Layer 7 of a small transformer language model trained on English Wikipedia (15 layers, counted from 0, width 96).
A neuron's activation on a vector x is GELU(gate . x) times (in . x), where the dot is the dot product.

Input weights of the MLP neurons that the questions are about. A number n stands for (n - 500) times 0.0022.
n18 gate: 516,386,327,539,213,431,357,623,480,519,508,208,492,476,392,492,418,648,687,850,392,433,366,404,327,444,297,623,652,539,508,535,292,516,397,430,392,197,584,665,400,500,709,477,453,656,652,589,444,535,612,402,359,508,391,572,431,663,632,531,407,308,566,321,379,703,448,618,631,440,284,606,670,575,674,324,372,311,311,480,528,508,555,348,437,551,728,427,532,561,684,623,390,657,512,484
n29 gate: 591,363,375,633,508,598,326,445,472,325,540,386,320,411,537,905,381,612,691,782,504,672,512,277,445,598,688,212,428,705,766,484,558,427,512,524,349,429,427,440,406,575,644,535,658,255,768,520,385,512,414,312,683,582,591,377,649,488,524,484,555,641,508,524,430,569,700,481,527,542,384,547,625,689,363,488,627,340,539,278,577,611,492,576,512,552,342,292,341,344,324,634,438,463,342,405
n30 gate: 584,586,484,570,310,588,346,439,417,295,602,385,508,598,381,686,740,402,473,569,516,391,431,460,488,758,546,577,732,454,559,592,541,398,449,431,599,404,595,605,389,466,576,646,615,655,545,369,424,738,675,438,504,523,538,515,466,437,638,419,304,874,488,539,652,607,682,477,593,567,582,375,398,473,437,368,687,408,628,304,390,420,170,426,457,874,542,481,362,489,317,521,597,248,727,596
n33 gate: 282,440,773,195,358,578,464,555,666,429,432,256,297,577,659,663,698,512,401,532,590,404,582,515,445,638,644,367,591,437,419,303,380,468,363,551,488,781,329,612,394,367,326,446,401,402,492,421,402,543,377,320,527,380,646,392,657,342,677,619,480,645,496,597,681,553,553,453,561,431,632,612,331,552,500,277,512,565,388,664,484,590,750,416,777,636,535,500,630,582,244,379,347,287,335,385
n39 gate: 477,575,455,732,382,632,545,474,477,322,523,374,240,609,668,366,411,421,678,330,721,459,664,638,488,515,715,582,522,691,511,482,543,345,406,341,641,437,652,302,420,456,478,632,474,390,337,622,446,286,454,507,722,420,319,536,398,405,603,504,330,650,337,470,665,462,679,587,461,446,340,420,647,624,349,478,553,511,514,504,504,267,666,515,643,440,135,555,625,467,493,613,365,473,445,585
n41 gate: 641,386,402,606,468,354,445,419,460,442,413,764,566,216,724,591,586,549,585,481,716,637,661,500,570,396,511,598,457,400,453,550,545,678,472,609,576,446,408,355,327,446,561,346,612,348,310,469,600,488,384,778,420,557,500,504,569,750,628,457,496,423,508,484,589,373,412,675,556,704,383,242,615,181,381,531,500,528,274,512,547,191,472,516,602,296,713,619,397,633,774,580,520,512,280,387
n84 gate: 477,467,455,429,519,438,519,395,444,192,470,504,404,410,300,615,427,500,614,621,466,578,294,584,609,387,554,635,526,471,705,653,611,620,608,658,541,368,233,688,428,413,690,514,405,557,600,427,549,453,534,452,381,428,149,450,457,406,569,533,631,449,316,680,660,388,511,489,843,593,567,188,362,307,556,507,466,470,603,496,452,564,407,423,701,644,387,601,440,554,400,352,638,470,438,370
n90 gate: 593,462,656,538,644,612,588,589,514,545,319,415,314,503,397,567,397,276,527,596,539,205,432,513,718,785,365,612,414,507,490,462,356,539,500,490,616,606,585,458,575,425,346,381,777,391,332,373,546,486,539,714,551,473,353,427,310,644,305,411,380,619,648,591,390,532,419,551,430,440,611,497,483,531,643,366,567,603,330,464,420,585,458,286,552,514,582,392,651,382,486,627,428,468,387,489
n123 gate: 519,336,267,471,463,543,463,536,574,446,635,452,684,438,437,493,482,791,388,572,389,620,777,534,523,463,567,576,550,790,504,529,609,412,441,180,382,432,341,514,322,589,683,403,271,526,525,489,574,378,329,417,585,271,525,374,425,309,482,231,561,454,450,416,560,647,611,535,594,689,453,627,559,456,500,489,374,441,465,653,518,329,632,561,471,602,342,528,522,440,721,425,489,623,639,354
n125 gate: 500,289,520,576,395,655,732,305,673,693,576,318,457,612,593,458,488,512,504,626,698,389,500,732,637,512,643,467,594,129,368,359,473,736,440,618,427,531,435,445,512,578,496,568,480,314,515,390,459,344,447,631,350,319,343,477,582,367,312,469,535,531,224,504,553,464,536,539,386,260,496,227,780,675,364,504,613,593,638,691,324,557,548,528,576,579,375,422,464,519,623,337,266,333,293,549
n135 gate: 426,322,246,538,488,393,752,619,439,432,553,427,511,264,600,485,357,511,500,534,531,455,677,350,564,565,651,287,462,578,550,489,569,412,237,612,461,436,712,492,463,452,416,337,362,469,259,623,566,273,682,591,511,515,743,416,315,396,750,515,556,578,511,309,465,653,562,441,305,671,609,408,386,481,511,304,415,415,536,380,899,450,656,466,492,508,493,559,400,445,515,590,512,737,444,395
n142 gate: 568,604,741,637,332,516,692,447,408,385,638,314,475,558,597,593,471,692,668,348,483,554,439,477,231,449,601,819,319,565,396,492,452,320,433,615,454,529,584,401,613,520,468,433,520,357,156,459,381,492,462,405,673,279,467,500,678,584,476,410,578,415,664,626,594,672,353,560,895,592,517,672,584,488,563,479,238,771,424,309,546,309,275,381,238,562,288,621,525,596,434,205,479,623,504,538
n147 gate: 567,611,546,473,679,560,616,568,543,709,612,227,504,423,543,638,675,681,527,648,422,818,683,344,407,726,485,376,348,481,334,647,507,395,477,576,496,580,598,557,283,459,277,206,560,762,544,591,708,659,461,401,586,422,500,382,650,465,553,523,742,545,618,547,606,422,445,574,526,319,439,392,469,546,396,439,418,382,603,492,623,402,372,519,419,538,594,436,422,381,707,243,338,382,353,706
n155 gate: 730,768,614,478,407,468,452,464,470,391,511,504,405,629,470,721,307,341,424,449,444,306,604,507,304,399,425,267,253,482,378,457,426,300,430,627,466,228,388,471,669,594,575,493,460,444,596,590,339,580,369,430,215,350,442,563,364,429,547,533,764,504,482,556,632,660,399,429,686,489,643,464,482,629,663,361,698,421,556,428,437,477,315,467,500,544,395,722,656,475,456,417,561,481,558,360
n156 gate: 416,500,689,689,316,426,545,550,566,459,603,444,459,531,647,573,480,401,669,598,650,507,741,277,590,597,330,678,548,456,686,800,371,555,414,470,308,375,336,579,390,336,507,497,503,566,437,564,535,399,455,497,563,437,358,674,500,514,524,605,537,654,727,497,419,400,751,493,454,553,411,464,407,445,441,537,472,241,460,451,369,360,559,534,500,432,588,433,760,686,497,518,567,577,470,426
n167 gate: 464,278,380,489,578,424,528,345,646,476,426,203,692,748,608,302,538,636,410,524,450,563,606,636,493,557,562,639,629,704,603,576,493,287,337,417,328,458,654,451,490,472,643,302,628,536,435,406,421,659,615,475,565,667,549,419,627,628,445,451,458,545,605,315,525,610,539,589,373,780,504,578,408,592,596,434,597,615,405,500,567,489,316,517,719,539,341,510,600,561,588,625,562,507,331,442
n176 gate: 515,511,539,400,406,469,582,437,392,683,500,384,267,521,431,424,422,661,556,556,395,649,347,534,712,352,552,552,289,626,536,654,247,450,507,409,634,672,605,532,469,364,448,337,682,493,438,325,406,706,507,521,438,455,507,466,688,316,455,486,454,396,521,572,296,554,612,386,425,616,372,421,554,400,507,493,710,576,562,631,471,576,325,807,436,550,311,524,421,534,823,604,617,616,458,570
n180 gate: 504,271,275,408,474,468,500,605,646,518,659,339,405,645,304,504,445,507,416,369,252,551,356,590,535,605,590,427,314,500,456,435,482,548,656,576,354,347,369,460,586,446,593,733,736,496,447,489,541,580,677,522,586,432,544,217,363,530,511,467,616,424,599,426,734,511,537,386,289,723,177,308,385,408,478,438,568,534,358,647,359,575,537,518,470,596,464,424,552,511,463,162,371,387,486,477
n188 gate: 504,415,426,412,561,662,731,590,407,343,702,493,577,543,486,449,336,561,490,420,471,482,486,344,614,375,445,551,413,472,596,420,378,553,461,194,496,528,615,549,589,490,347,426,493,643,452,337,540,614,511,675,394,609,351,412,438,479,559,309,427,472,476,500,594,657,529,640,571,659,669,340,535,747,532,374,683,313,530,421,366,486,543,458,472,588,514,672,236,565,577,789,598,222,684,449
n18 in: 453,487,550,471,424,561,310,414,458,397,345,194,292,386,585,658,492,657,525,831,368,404,427,638,675,445,614,752,682,467,365,233,436,580,542,360,853,496,576,579,308,430,670,480,566,381,492,529,496,702,398,700,285,687,496,644,492,424,385,533,323,610,599,559,384,563,568,581,360,339,600,379,332,425,357,380,623,628,484,483,571,248,437,504,693,500,545,169,381,346,362,338,655,765,340,478
n29 in: 535,372,317,555,690,371,71,300,565,378,526,288,445,517,457,521,567,553,626,601,795,500,716,524,509,539,674,164,471,655,290,739,426,307,466,450,396,420,513,737,571,579,574,341,584,522,500,466,700,479,522,576,583,360,357,337,587,323,617,651,864,621,420,569,635,392,591,446,589,267,500,492,483,338,603,694,448,617,635,548,376,696,372,508,389,576,542,467,500,446,402,972,645,517,659,526
n30 in: 579,725,662,220,638,496,604,251,571,573,300,496,248,304,504,357,482,589,478,671,451,577,561,399,708,605,514,492,533,706,422,525,532,541,319,358,433,336,537,592,518,392,422,479,547,612,536,482,410,471,353,383,143,354,333,595,626,627,478,282,511,345,358,578,474,556,455,347,588,549,496,657,622,548,422,489,395,432,366,662,323,519,526,577,662,526,413,773,519,543,507,595,424,643,410,519
n33 in: 382,271,615,637,393,478,478,729,420,631,646,594,246,500,334,790,570,492,792,143,478,430,491,425,832,813,457,509,574,574,288,613,784,531,540,126,339,552,612,417,543,517,606,412,760,491,632,578,531,552,779,504,564,479,300,681,552,482,756,522,582,500,483,571,310,126,585,457,366,517,298,577,460,553,575,535,504,248,466,401,451,496,438,631,226,509,626,633,513,513,531,657,432,432,405,314
n39 in: 574,634,652,380,288,436,343,440,507,547,413,688,737,245,496,605,640,531,518,561,526,540,581,551,538,463,514,429,521,432,533,685,490,762,627,529,415,532,485,770,542,553,636,431,553,360,472,386,578,511,563,486,535,307,635,656,613,529,333,568,600,468,521,390,244,602,438,546,383,420,641,455,442,489,227,385,448,341,434,444,594,600,675,302,264,590,578,426,529,493,518,208,545,437,738,280
n41 in: 571,365,670,530,311,649,487,624,377,500,614,310,569,727,642,319,405,630,603,234,407,574,508,430,268,628,399,256,676,321,557,320,546,391,483,728,438,586,451,474,441,415,244,604,444,438,559,654,629,560,731,548,500,218,564,346,547,584,462,307,299,487,633,500,210,702,262,466,541,291,738,546,684,622,474,302,553,376,588,545,487,451,522,358,657,739,487,267,465,774,647,486,285,633,167,576
n84 in: 740,552,488,415,476,587,419,575,663,648,383,373,660,658,500,606,288,613,500,484,508,279,520,367,496,631,261,437,492,417,455,659,457,374,127,233,566,357,639,412,673,559,757,589,623,586,527,504,459,559,385,520,801,645,484,616,504,602,563,663,361,453,508,740,190,553,406,684,293,508,396,504,480,508,439,536,500,763,384,645,516,475,415,600,532,218,544,508,394,215,380,643,409,541,349,479
n90 in: 504,602,602,668,361,573,508,584,433,380,531,381,209,378,827,276,368,466,539,554,404,430,622,677,602,472,648,362,527,412,594,612,530,437,453,515,520,519,571,414,584,420,247,616,327,428,591,461,460,442,699,531,436,538,357,717,458,274,754,488,627,412,639,595,508,267,464,432,548,534,827,398,169,469,606,279,504,504,519,544,437,736,524,500,359,676,485,428,255,686,442,483,262,532,515,424
n123 in: 647,436,631,715,291,562,648,613,444,622,672,536,543,620,662,161,571,649,335,465,536,496,616,358,275,460,376,764,445,605,336,461,473,408,648,586,520,739,762,638,504,453,581,663,645,480,600,480,370,418,646,472,346,203,649,622,519,548,488,661,664,481,653,376,321,693,754,550,542,553,365,408,356,504,572,638,342,536,641,663,592,609,540,437,484,770,523,612,403,554,488,316,525,679,590,537
n125 in: 500,551,586,645,476,294,433,772,385,361,645,428,310,480,572,549,380,451,392,515,600,215,675,533,430,643,451,573,601,477,708,688,635,390,649,627,583,527,567,426,668,362,560,537,627,615,583,500,293,565,735,500,557,375,635,612,309,148,531,739,450,534,550,543,432,437,599,587,362,481,492,288,653,500,307,566,333,767,429,416,590,584,236,496,571,282,627,508,559,572,391,643,371,660,631,637
n135 in: 439,604,556,600,496,420,380,445,737,445,702,462,334,500,417,597,559,353,709,687,386,689,442,633,375,357,616,515,555,482,433,533,564,552,638,617,632,544,651,563,522,591,529,631,723,538,647,452,758,533,489,463,540,468,551,436,279,338,463,632,723,344,688,376,622,417,670,565,373,582,537,371,440,500,309,493,617,273,393,470,299,451,463,400,407,659,379,257,365,306,470,708,734,470,635,508
n142 in: 544,578,517,604,753,783,683,318,491,662,240,272,701,530,438,475,432,309,551,722,548,526,407,240,821,557,630,531,739,106,379,500,517,370,600,491,482,560,158,410,407,682,771,541,487,500,396,623,738,653,399,513,416,508,521,554,344,404,360,500,606,428,526,282,398,439,491,354,484,488,350,417,452,457,565,423,408,320,662,407,574,601,539,500,608,414,644,386,373,446,487,519,696,579,479,980
n147 in: 390,420,454,603,601,579,747,568,337,314,646,492,625,461,324,459,462,736,243,655,360,622,444,576,472,349,437,500,462,541,700,662,559,357,550,496,500,644,496,527,392,463,470,485,511,667,696,575,625,203,391,416,374,541,376,683,306,643,353,504,692,653,557,442,414,775,465,314,431,441,428,485,566,573,307,637,508,660,544,649,704,508,631,435,684,584,617,519,407,389,714,694,299,465,508,709
n155 in: 398,577,588,378,548,464,511,486,675,321,215,478,650,396,440,554,515,425,606,522,538,324,575,555,604,761,475,167,431,341,482,482,440,359,633,395,668,547,410,562,292,442,610,556,446,507,269,616,429,630,609,628,414,657,348,419,525,709,424,678,482,446,555,485,477,552,567,432,402,588,709,607,748,529,511,423,305,631,454,568,618,263,363,310,703,316,482,511,705,614,636,512,542,451,623,458
n156 in: 395,583,442,516,500,647,294,347,652,456,574,347,414,747,484,587,354,352,629,532,490,411,600,329,694,542,481,756,440,535,676,660,451,545,346,440,429,415,549,567,394,472,401,613,717,584,515,657,467,597,552,446,494,450,475,518,525,555,635,604,720,463,585,442,461,403,669,568,412,313,516,540,429,446,413,465,545,562,617,536,410,428,551,608,506,538,544,431,671,432,503,641,612,441,745,523
n167 in: 609,182,223,394,504,337,519,567,308,624,572,693,590,591,427,412,631,409,605,388,303,693,467,489,409,588,504,437,586,422,648,366,649,336,641,609,277,627,546,711,359,392,595,605,612,450,156,414,678,425,612,523,397,331,653,460,574,615,474,324,440,511,387,588,349,561,242,511,442,395,477,712,489,398,450,586,727,469,420,294,432,577,317,342,549,387,496,411,565,595,470,475,492,547,537,457
n176 in: 476,528,346,722,260,430,337,422,536,297,508,588,751,560,335,512,790,485,488,461,444,476,535,344,450,324,435,459,480,244,643,745,527,404,591,426,572,582,641,665,546,523,447,610,586,536,386,157,544,344,589,539,427,373,219,485,450,480,477,738,574,349,269,620,443,524,440,462,598,614,362,515,416,128,440,288,206,484,671,678,444,484,647,535,579,461,605,550,572,435,528,513,643,549,636,374
n180 in: 440,574,484,613,425,462,586,504,531,630,593,567,546,250,508,447,404,459,665,703,595,670,553,380,455,433,470,585,396,565,761,611,388,492,399,684,244,267,315,562,318,724,455,419,500,212,642,618,496,637,385,357,481,383,489,578,557,657,492,726,336,451,488,285,488,461,437,353,559,355,708,609,301,446,796,342,362,302,392,337,317,381,703,604,644,690,408,511,461,541,388,479,420,441,633,512
n188 in: 355,592,705,408,536,227,439,354,450,696,379,504,370,180,608,565,377,616,584,497,543,528,386,433,515,575,500,551,500,622,404,483,204,514,511,675,561,465,450,585,476,687,486,564,615,734,507,437,475,531,486,426,586,538,514,649,445,339,632,695,587,614,570,586,627,350,662,411,308,361,412,500,336,411,582,553,410,385,463,620,525,363,621,514,489,500,622,383,529,647,542,519,172,363,462,660

Each question shows a token from some text and the vector x that enters the MLP there. A number n stands for (n - 500) times 0.0055.

" |": 480,683,454,561,415,449,462,414,398,613,356,486,364,568,444,467,481,517,351,343,471,654,596,500,457,352,290,460,612,550,621,552,631,531,495,616,556,583,549,619,451,698,622,454,531,510,624,578,650,554,696,472,588,482,552,559,485,494,595,512,591,365,244,669,481,466,616,617,356,604,612,644,303,536,409,636,368,456,515,807,558,486,555,590,531,564,580,547,273,517,505,477,510,459,467,448
Which of these neurons fires most? n123

"r": 347,558,483,519,570,652,431,520,537,386,428,522,679,575,330,391,482,650,440,243,392,542,486,493,680,501,487,447,452,485,568,576,516,368,561,513,412,541,549,435,507,675,463,399,618,490,630,764,634,386,525,456,494,403,416,454,465,236,490,424,671,253,543,473,397,464,615,470,413,479,559,401,524,623,434,610,615,531,704,447,584,441,567,478,375,437,757,545,323,349,374,390,870,592,547,588
The most active neuron and its activation: n147, at about 3.2

" the": 516,680,440,479,555,545,376,263,484,555,402,340,570,455,507,454,493,431,452,542,420,315,501,445,564,385,455,544,549,409,460,488,586,346,638,584,549,463,403,403,513,608,519,639,565,693,598,584,551,398,720,527,376,627,381,580,559,523,597,476,503,535,403,561,568,382,571,466,329,559,810,505,589,873,643,569,468,583,561,619,496,393,562,445,548,532,550,469,300,449,640,428,586,506,600,436
The most active neuron and its activation: n155, at about 4.3

" 14": 303,752,431,549,512,541,642,623,465,536,355,558,681,411,364,648,496,578,386,425,386,426,358,481,562,237,505,509,520,643,450,521,611,382,455,629,497,628,535,483,520,726,610,535,575,546,599,673,535,559,582,664,579,485,628,485,324,344,556,390,662,563,391,427,386,477,493,523,147,363,526,780,609,489,709,669,545,468,591,480,576,490,609,741,518,571,557,482,408,436,674,320,636,578,526,460
The most active neuron and its activation: n123, at about 1.3

",": 450,563,676,471,609,331,499,499,480,503,397,545,405,457,375,524,440,393,466,507,290,434,511,396,461,529,374,495,579,566,604,565,544,468,634,692,651,526,443,521,555,667,536,391,660,467,724,667,413,423,472,605,536,566,545,584,526,336,596,520,494,534,324,558,351,287,436,572,512,464,749,757,581,725,596,640,542,626,447,715,497,597,520,251,460,507,420,560,318,479,459,417,529,526,626,414
Which of these neurons fires most? n90

" and": 495,589,343,455,471,487,390,550,582,455,489,440,478,531,672,452,426,544,319,402,383,445,520,298,436,323,553,590,559,440,433,608,527,558,690,453,600,544,440,612,568,502,550,419,403,437,767,710,636,413,502,531,517,475,439,435,638,276,528,404,567,535,409,563,316,379,480,476,356,647,556,516,702,703,659,705,550,564,557,681,372,530,562,481,601,632,424,552,317,529,472,493,561,356,587,483
The most active neuron and its activation: n123, at about 3.7

" leaving": 531,489,328,621,586,466,498,302,482,534,317,418,429,493,550,493,506,477,360,380,512,534,603,414,422,498,227,843,765,419,445,583,592,556,588,321,652,496,544,484,397,528,310,443,374,450,455,530,608,553,676,503,468,522,567,471,535,326,357,402,517,562,507,621,530,381,405,702,320,622,610,574,596,586,621,668,474,570,480,606,483,389,640,411,448,703,380,564,298,496,630,417,533,521,454,311
Which of these neurons fires most? n123

" (": 235,482,652,327,417,341,613,457,442,429,349,447,321,485,475,420,457,562,354,461,575,599,566,358,427,367,358,326,655,431,605,526,602,514,534,608,589,581,457,510,725,625,505,655,569,654,569,647,553,535,594,358,418,565,426,535,597,388,453,654,401,475,227,683,429,376,525,580,307,261,455,647,538,547,596,689,467,469,318,541,476,394,564,546,487,534,591,560,310,576,682,526,584,516,536,409
The three highest activations, in order: n33, n125, n176

" song": 462,534,382,573,605,478,512,502,512,552,438,376,428,776,419,634,426,617,426,422,541,755,620,478,492,354,475,581,724,394,670,546,429,611,677,459,522,409,534,534,599,463,546,378,560,506,513,703,431,528,497,601,407,570,486,438,653,559,429,582,467,577,509,571,499,444,570,415,131,593,627,858,463,611,524,756,530,447,502,481,316,405,490,603,548,359,433,632,317,570,558,473,502,453,423,259
Which two neurons fire most, strongest first? n167, n156

"|": 495,703,489,489,506,539,474,224,316,619,321,431,424,539,459,476,518,615,420,495,480,519,487,545,426,221,421,411,517,403,668,539,822,382,367,610,488,658,548,433,553,573,596,406,546,555,489,617,672,517,639,631,545,419,583,499,547,406,520,451,491,424,424,513,449,571,510,553,248,491,593,510,474,617,347,652,439,364,518,714,460,380,525,675,380,473,529,480,309,553,498,396,512,435,557,445
The three highest activations, in order: n147, n176, n135

".": 522,631,597,446,445,512,600,603,441,238,420,315,437,523,334,469,586,421,472,548,595,355,567,396,388,387,507,651,379,536,416,517,696,492,519,703,648,558,403,483,525,416,496,434,475,471,452,615,514,603,590,521,445,609,511,620,571,559,598,403,687,545,439,519,421,491,574,539,527,543,634,506,562,549,576,563,502,583,344,593,448,378,470,593,359,465,421,414,196,446,461,474,498,596,482,386
Which of these neurons fires most? n155

" Be": 391,672,435,577,490,273,576,549,379,581,485,529,503,496,588,453,448,442,455,450,571,459,388,427,621,457,396,528,744,374,491,617,766,560,772,436,626,458,457,427,577,525,376,610,583,384,453,630,628,536,513,507,602,518,421,805,623,460,414,639,506,583,576,544,599,412,625,430,436,307,333,753,560,645,455,743,448,399,508,426,537,470,582,470,330,525,369,554,340,379,461,435,342,400,536,495
Which of these neurons fires most? n39

" ESP": 512,662,602,568,551,431,367,417,484,526,400,420,552,674,278,432,564,537,244,573,436,699,519,455,513,584,322,424,614,400,477,455,554,402,478,420,426,495,518,473,558,497,624,621,551,569,488,715,486,625,646,618,565,473,599,610,569,407,417,592,621,391,238,574,458,621,626,557,381,466,795,764,414,607,664,833,512,527,379,467,564,639,695,485,499,451,404,502,351,496,546,459,564,330,582,274
The three highest activations, in order: n167, n155, n123

" hill": 484,673,623,527,541,517,500,425,540,492,454,396,503,403,541,494,483,398,390,553,545,546,689,477,646,516,265,567,657,468,504,573,535,430,675,466,486,359,647,498,425,431,308,668,673,442,624,749,544,494,531,614,336,605,372,581,416,461,543,431,386,538,360,494,624,439,444,479,337,419,652,720,269,580,451,681,689,466,514,515,350,347,595,505,558,410,606,670,311,564,582,462,608,469,565,291
The most active neuron and its activation: n156, at about 5.2

" castle": 378,590,521,674,494,536,474,528,581,555,379,280,625,601,448,579,473,467,389,470,461,557,623,438,553,486,443,738,512,389,439,555,491,508,651,370,418,352,510,584,506,514,415,628,593,396,518,681,453,515,630,611,457,618,546,487,613,498,592,540,418,468,380,535,591,438,408,308,173,518,637,775,430,639,500,750,745,464,422,511,346,425,522,521,534,517,593,720,317,551,577,483,543,541,481,300
Which of these neurons fires most? n156

" of": 376,515,385,588,498,485,352,411,534,336,479,419,657,653,551,530,406,489,365,423,363,303,534,544,408,321,432,691,600,561,510,550,548,509,588,447,537,584,581,576,512,479,368,672,551,443,570,722,607,470,723,591,451,536,487,470,510,431,576,442,527,466,371,444,431,434,591,495,480,572,444,614,563,703,713,647,429,645,546,654,400,447,539,448,587,548,647,573,255,556,449,432,630,542,510,331
Which two neurons fire most, strongest first? n123, n18

"Th": 500,495,545,653,638,340,624,340,414,423,414,642,283,544,549,405,572,511,485,340,529,383,405,461,569,405,517,342,707,376,360,601,677,544,569,524,694,471,484,550,547,655,353,602,535,450,697,649,658,464,582,451,499,378,456,646,507,254,302,475,538,491,562,641,498,418,486,489,478,517,622,883,564,452,417,579,439,541,465,447,615,397,656,715,355,574,706,543,353,433,771,442,600,456,493,440
The most active neuron and its activation: n84, at about 0.32

"=": 452,580,553,435,525,370,412,601,395,450,406,364,313,613,499,405,507,667,323,631,502,567,513,372,489,240,296,564,593,563,591,601,659,475,340,566,448,580,330,535,596,624,598,410,637,539,431,659,728,567,556,755,429,470,639,582,587,454,644,437,452,386,282,442,339,498,585,530,376,710,447,323,389,585,628,722,460,533,441,456,395,333,642,548,512,527,580,385,400,468,571,269,531,538,586,467
Which two neurons fire most, strongest first? n123, n18

" fight": 471,620,531,500,414,434,407,313,469,438,248,326,555,621,525,435,512,488,533,443,603,593,731,461,407,406,408,775,596,365,459,523,505,499,697,495,493,534,628,463,315,559,385,497,553,443,495,505,569,647,507,622,647,380,493,531,624,431,531,512,600,576,409,524,634,450,503,510,192,506,687,828,485,603,336,759,543,506,372,406,282,511,652,440,463,505,452,599,364,410,575,463,625,544,448,222
The three highest activations, in order: n39, n156, n167

" 10": 419,738,562,449,579,478,673,583,444,422,429,643,624,445,464,535,559,556,472,256,440,480,354,389,577,450,237,518,688,678,523,467,526,420,544,661,684,559,568,512,484,644,556,592,580,518,636,565,471,427,534,681,559,552,502,474,463,349,450,451,597,582,439,594,427,445,562,450,197,271,572,811,540,509,633,651,571,496,560,457,467,466,663,639,504,580,634,591,338,436,623,282,776,591,517,397
Which of these neurons fires most? n90

"emble": 584,560,542,620,395,745,418,290,497,697,359,439,432,624,332,667,355,456,369,406,463,614,531,332,447,445,254,728,587,543,567,658,384,480,642,493,467,620,583,462,540,539,365,586,393,434,453,687,604,647,540,418,469,597,574,615,640,476,389,477,599,504,454,434,580,436,378,381,259,489,740,676,317,694,508,735,579,561,395,426,551,377,551,479,579,413,347,711,398,470,451,381,453,533,538,390
The most active neuron and its activation: n142, at about 0.89

"l": 374,569,571,617,392,490,462,368,492,729,415,610,290,492,260,452,528,580,431,288,486,662,370,488,638,455,344,526,681,306,338,624,629,579,765,512,452,600,558,403,527,613,637,566,647,425,516,600,521,603,617,428,562,496,571,490,627,441,495,478,501,272,570,563,529,499,470,507,538,500,403,548,543,744,554,476,506,419,583,458,540,306,587,534,375,286,390,612,323,552,552,409,533,443,432,621
The most active neuron and its activation: n142, at about 3.6

" by": 360,509,485,488,571,441,371,225,402,549,322,371,438,599,460,432,484,480,413,424,397,578,582,528,360,405,574,673,644,591,397,467,675,553,548,411,554,519,529,546,468,536,390,543,507,510,545,603,482,582,736,576,484,541,382,480,532,357,404,439,531,483,497,519,489,387,683,420,478,576,651,546,524,676,644,577,364,667,497,680,398,392,534,474,592,419,489,568,234,529,506,503,557,463,543,402
Which of these neurons fires most? n123

" P": 430,695,439,616,470,473,344,578,577,483,536,533,661,525,412,314,534,444,430,534,354,607,397,456,763,567,441,579,665,456,641,405,516,550,446,551,566,623,624,644,694,596,548,674,505,574,504,690,498,458,586,575,660,515,465,657,612,298,566,465,536,448,323,614,412,490,601,450,374,375,712,649,567,504,573,705,524,492,406,315,519,454,603,563,442,499,521,530,291,524,580,482,582,411,457,387
Which of these neurons fires most? n188

" tracks": 475,538,553,584,522,562,540,440,480,510,356,351,410,577,457,715,383,435,491,435,524,611,622,402,510,362,338,594,741,404,463,547,530,540,494,542,510,419,479,493,504,557,628,436,476,389,496,758,411,565,632,555,302,593,603,420,492,445,518,713,433,594,415,534,578,487,481,572,256,530,514,818,418,656,488,740,414,425,394,435,288,427,647,544,454,413,473,640,298,511,528,372,584,444,493,269
Which two neurons fire most, strongest first? n156, n18

"anc": 543,452,597,389,448,351,381,638,595,492,309,429,515,270,362,489,539,518,421,591,447,464,488,433,596,537,209,609,728,351,415,692,424,345,629,490,501,665,610,511,418,406,453,592,646,375,697,789,327,499,585,498,451,599,528,624,496,322,558,499,414,505,581,430,491,508,634,501,417,352,592,545,447,578,471,537,644,694,616,328,571,511,800,422,519,382,494,571,395,310,310,380,576,400,518,402
The most active neuron and its activation: n33, at about 3.2

" Nov": 431,731,419,433,447,316,531,594,568,519,269,531,589,453,354,446,536,370,589,602,436,636,434,435,657,316,538,426,718,361,280,461,620,277,447,592,358,435,574,556,558,759,334,485,550,342,633,596,501,457,472,645,526,487,459,583,538,455,487,491,468,331,572,560,387,526,559,385,359,344,612,768,562,504,485,673,367,533,485,386,498,360,516,496,483,607,662,424,302,521,457,458,637,545,403,459
Which of these neurons fires most? n18

"g": 433,550,464,528,669,492,375,537,390,386,538,610,428,519,429,665,419,643,470,587,491,299,588,439,709,378,367,582,476,295,420,410,466,473,604,556,506,648,559,596,564,682,398,354,680,380,591,469,576,564,494,624,659,413,388,573,486,215,552,323,544,429,559,651,310,433,600,513,306,414,566,592,582,461,384,514,559,506,622,417,625,426,564,547,530,413,442,592,345,441,587,337,731,396,369,517
Which two neurons fire most, strongest first? n176, n125

" Gran": 564,688,463,474,446,417,456,805,483,611,318,475,491,474,368,356,423,347,439,689,363,673,547,447,633,512,415,518,652,303,481,378,637,477,562,329,433,359,531,598,629,529,410,712,579,499,575,645,519,671,549,563,602,446,558,477,549,352,564,563,629,397,403,499,549,463,567,416,424,356,650,910,401,652,531,796,651,423,634,440,601,380,532,598,433,477,492,613,350,417,447,423,528,493,582,439
The most active neuron and its activation: n176, at about 0.26

" consisted": 345,604,452,538,587,759,444,272,465,419,458,320,253,458,294,335,526,269,420,327,462,553,536,521,506,407,501,647,500,415,560,349,481,535,560,522,614,615,491,540,359,675,369,468,573,549,591,579,618,600,517,513,419,635,673,442,597,519,358,531,575,554,315,491,349,404,373,576,351,527,503,547,399,665,624,733,409,552,376,516,432,391,623,635,569,544,463,623,350,499,382,445,629,710,640,270
Which of these neurons fires most? n125

" but": 557,668,442,552,392,389,608,533,441,435,296,398,591,359,544,422,515,516,587,537,456,395,630,388,409,534,527,754,464,452,477,480,659,453,600,558,627,406,377,409,560,329,349,399,476,439,588,711,557,631,500,488,497,595,510,535,693,330,508,478,811,505,412,611,338,461,456,548,189,554,559,520,560,593,528,587,390,665,556,546,423,445,639,456,395,665,410,479,274,443,456,482,408,439,683,473
The three highest activations, in order: n147, n142, n167

"ino": 490,628,502,439,617,544,382,596,582,424,403,736,593,558,289,594,360,548,523,554,348,416,526,427,587,597,398,563,527,389,606,334,566,428,609,528,561,530,501,598,824,472,568,446,676,601,543,615,631,477,525,613,490,481,583,238,515,442,533,429,470,479,536,704,518,486,460,374,322,526,655,586,478,515,510,939,496,430,461,385,621,528,575,457,494,469,409,788,367,437,580,373,590,469,542,412
The most active neuron and its activation: n84, at about 1.3

"anda": 532,674,654,411,443,463,388,614,661,457,466,650,598,386,359,643,489,474,536,562,455,578,446,417,529,559,300,752,504,379,419,499,541,429,643,557,601,575,588,400,669,442,559,304,589,417,558,683,775,510,527,594,565,468,511,683,497,345,401,369,366,645,564,453,388,467,627,498,351,361,707,503,504,524,379,733,532,679,451,383,639,363,740,459,635,553,255,623,451,401,684,377,681,313,516,547
Which of these neurons fires most? n147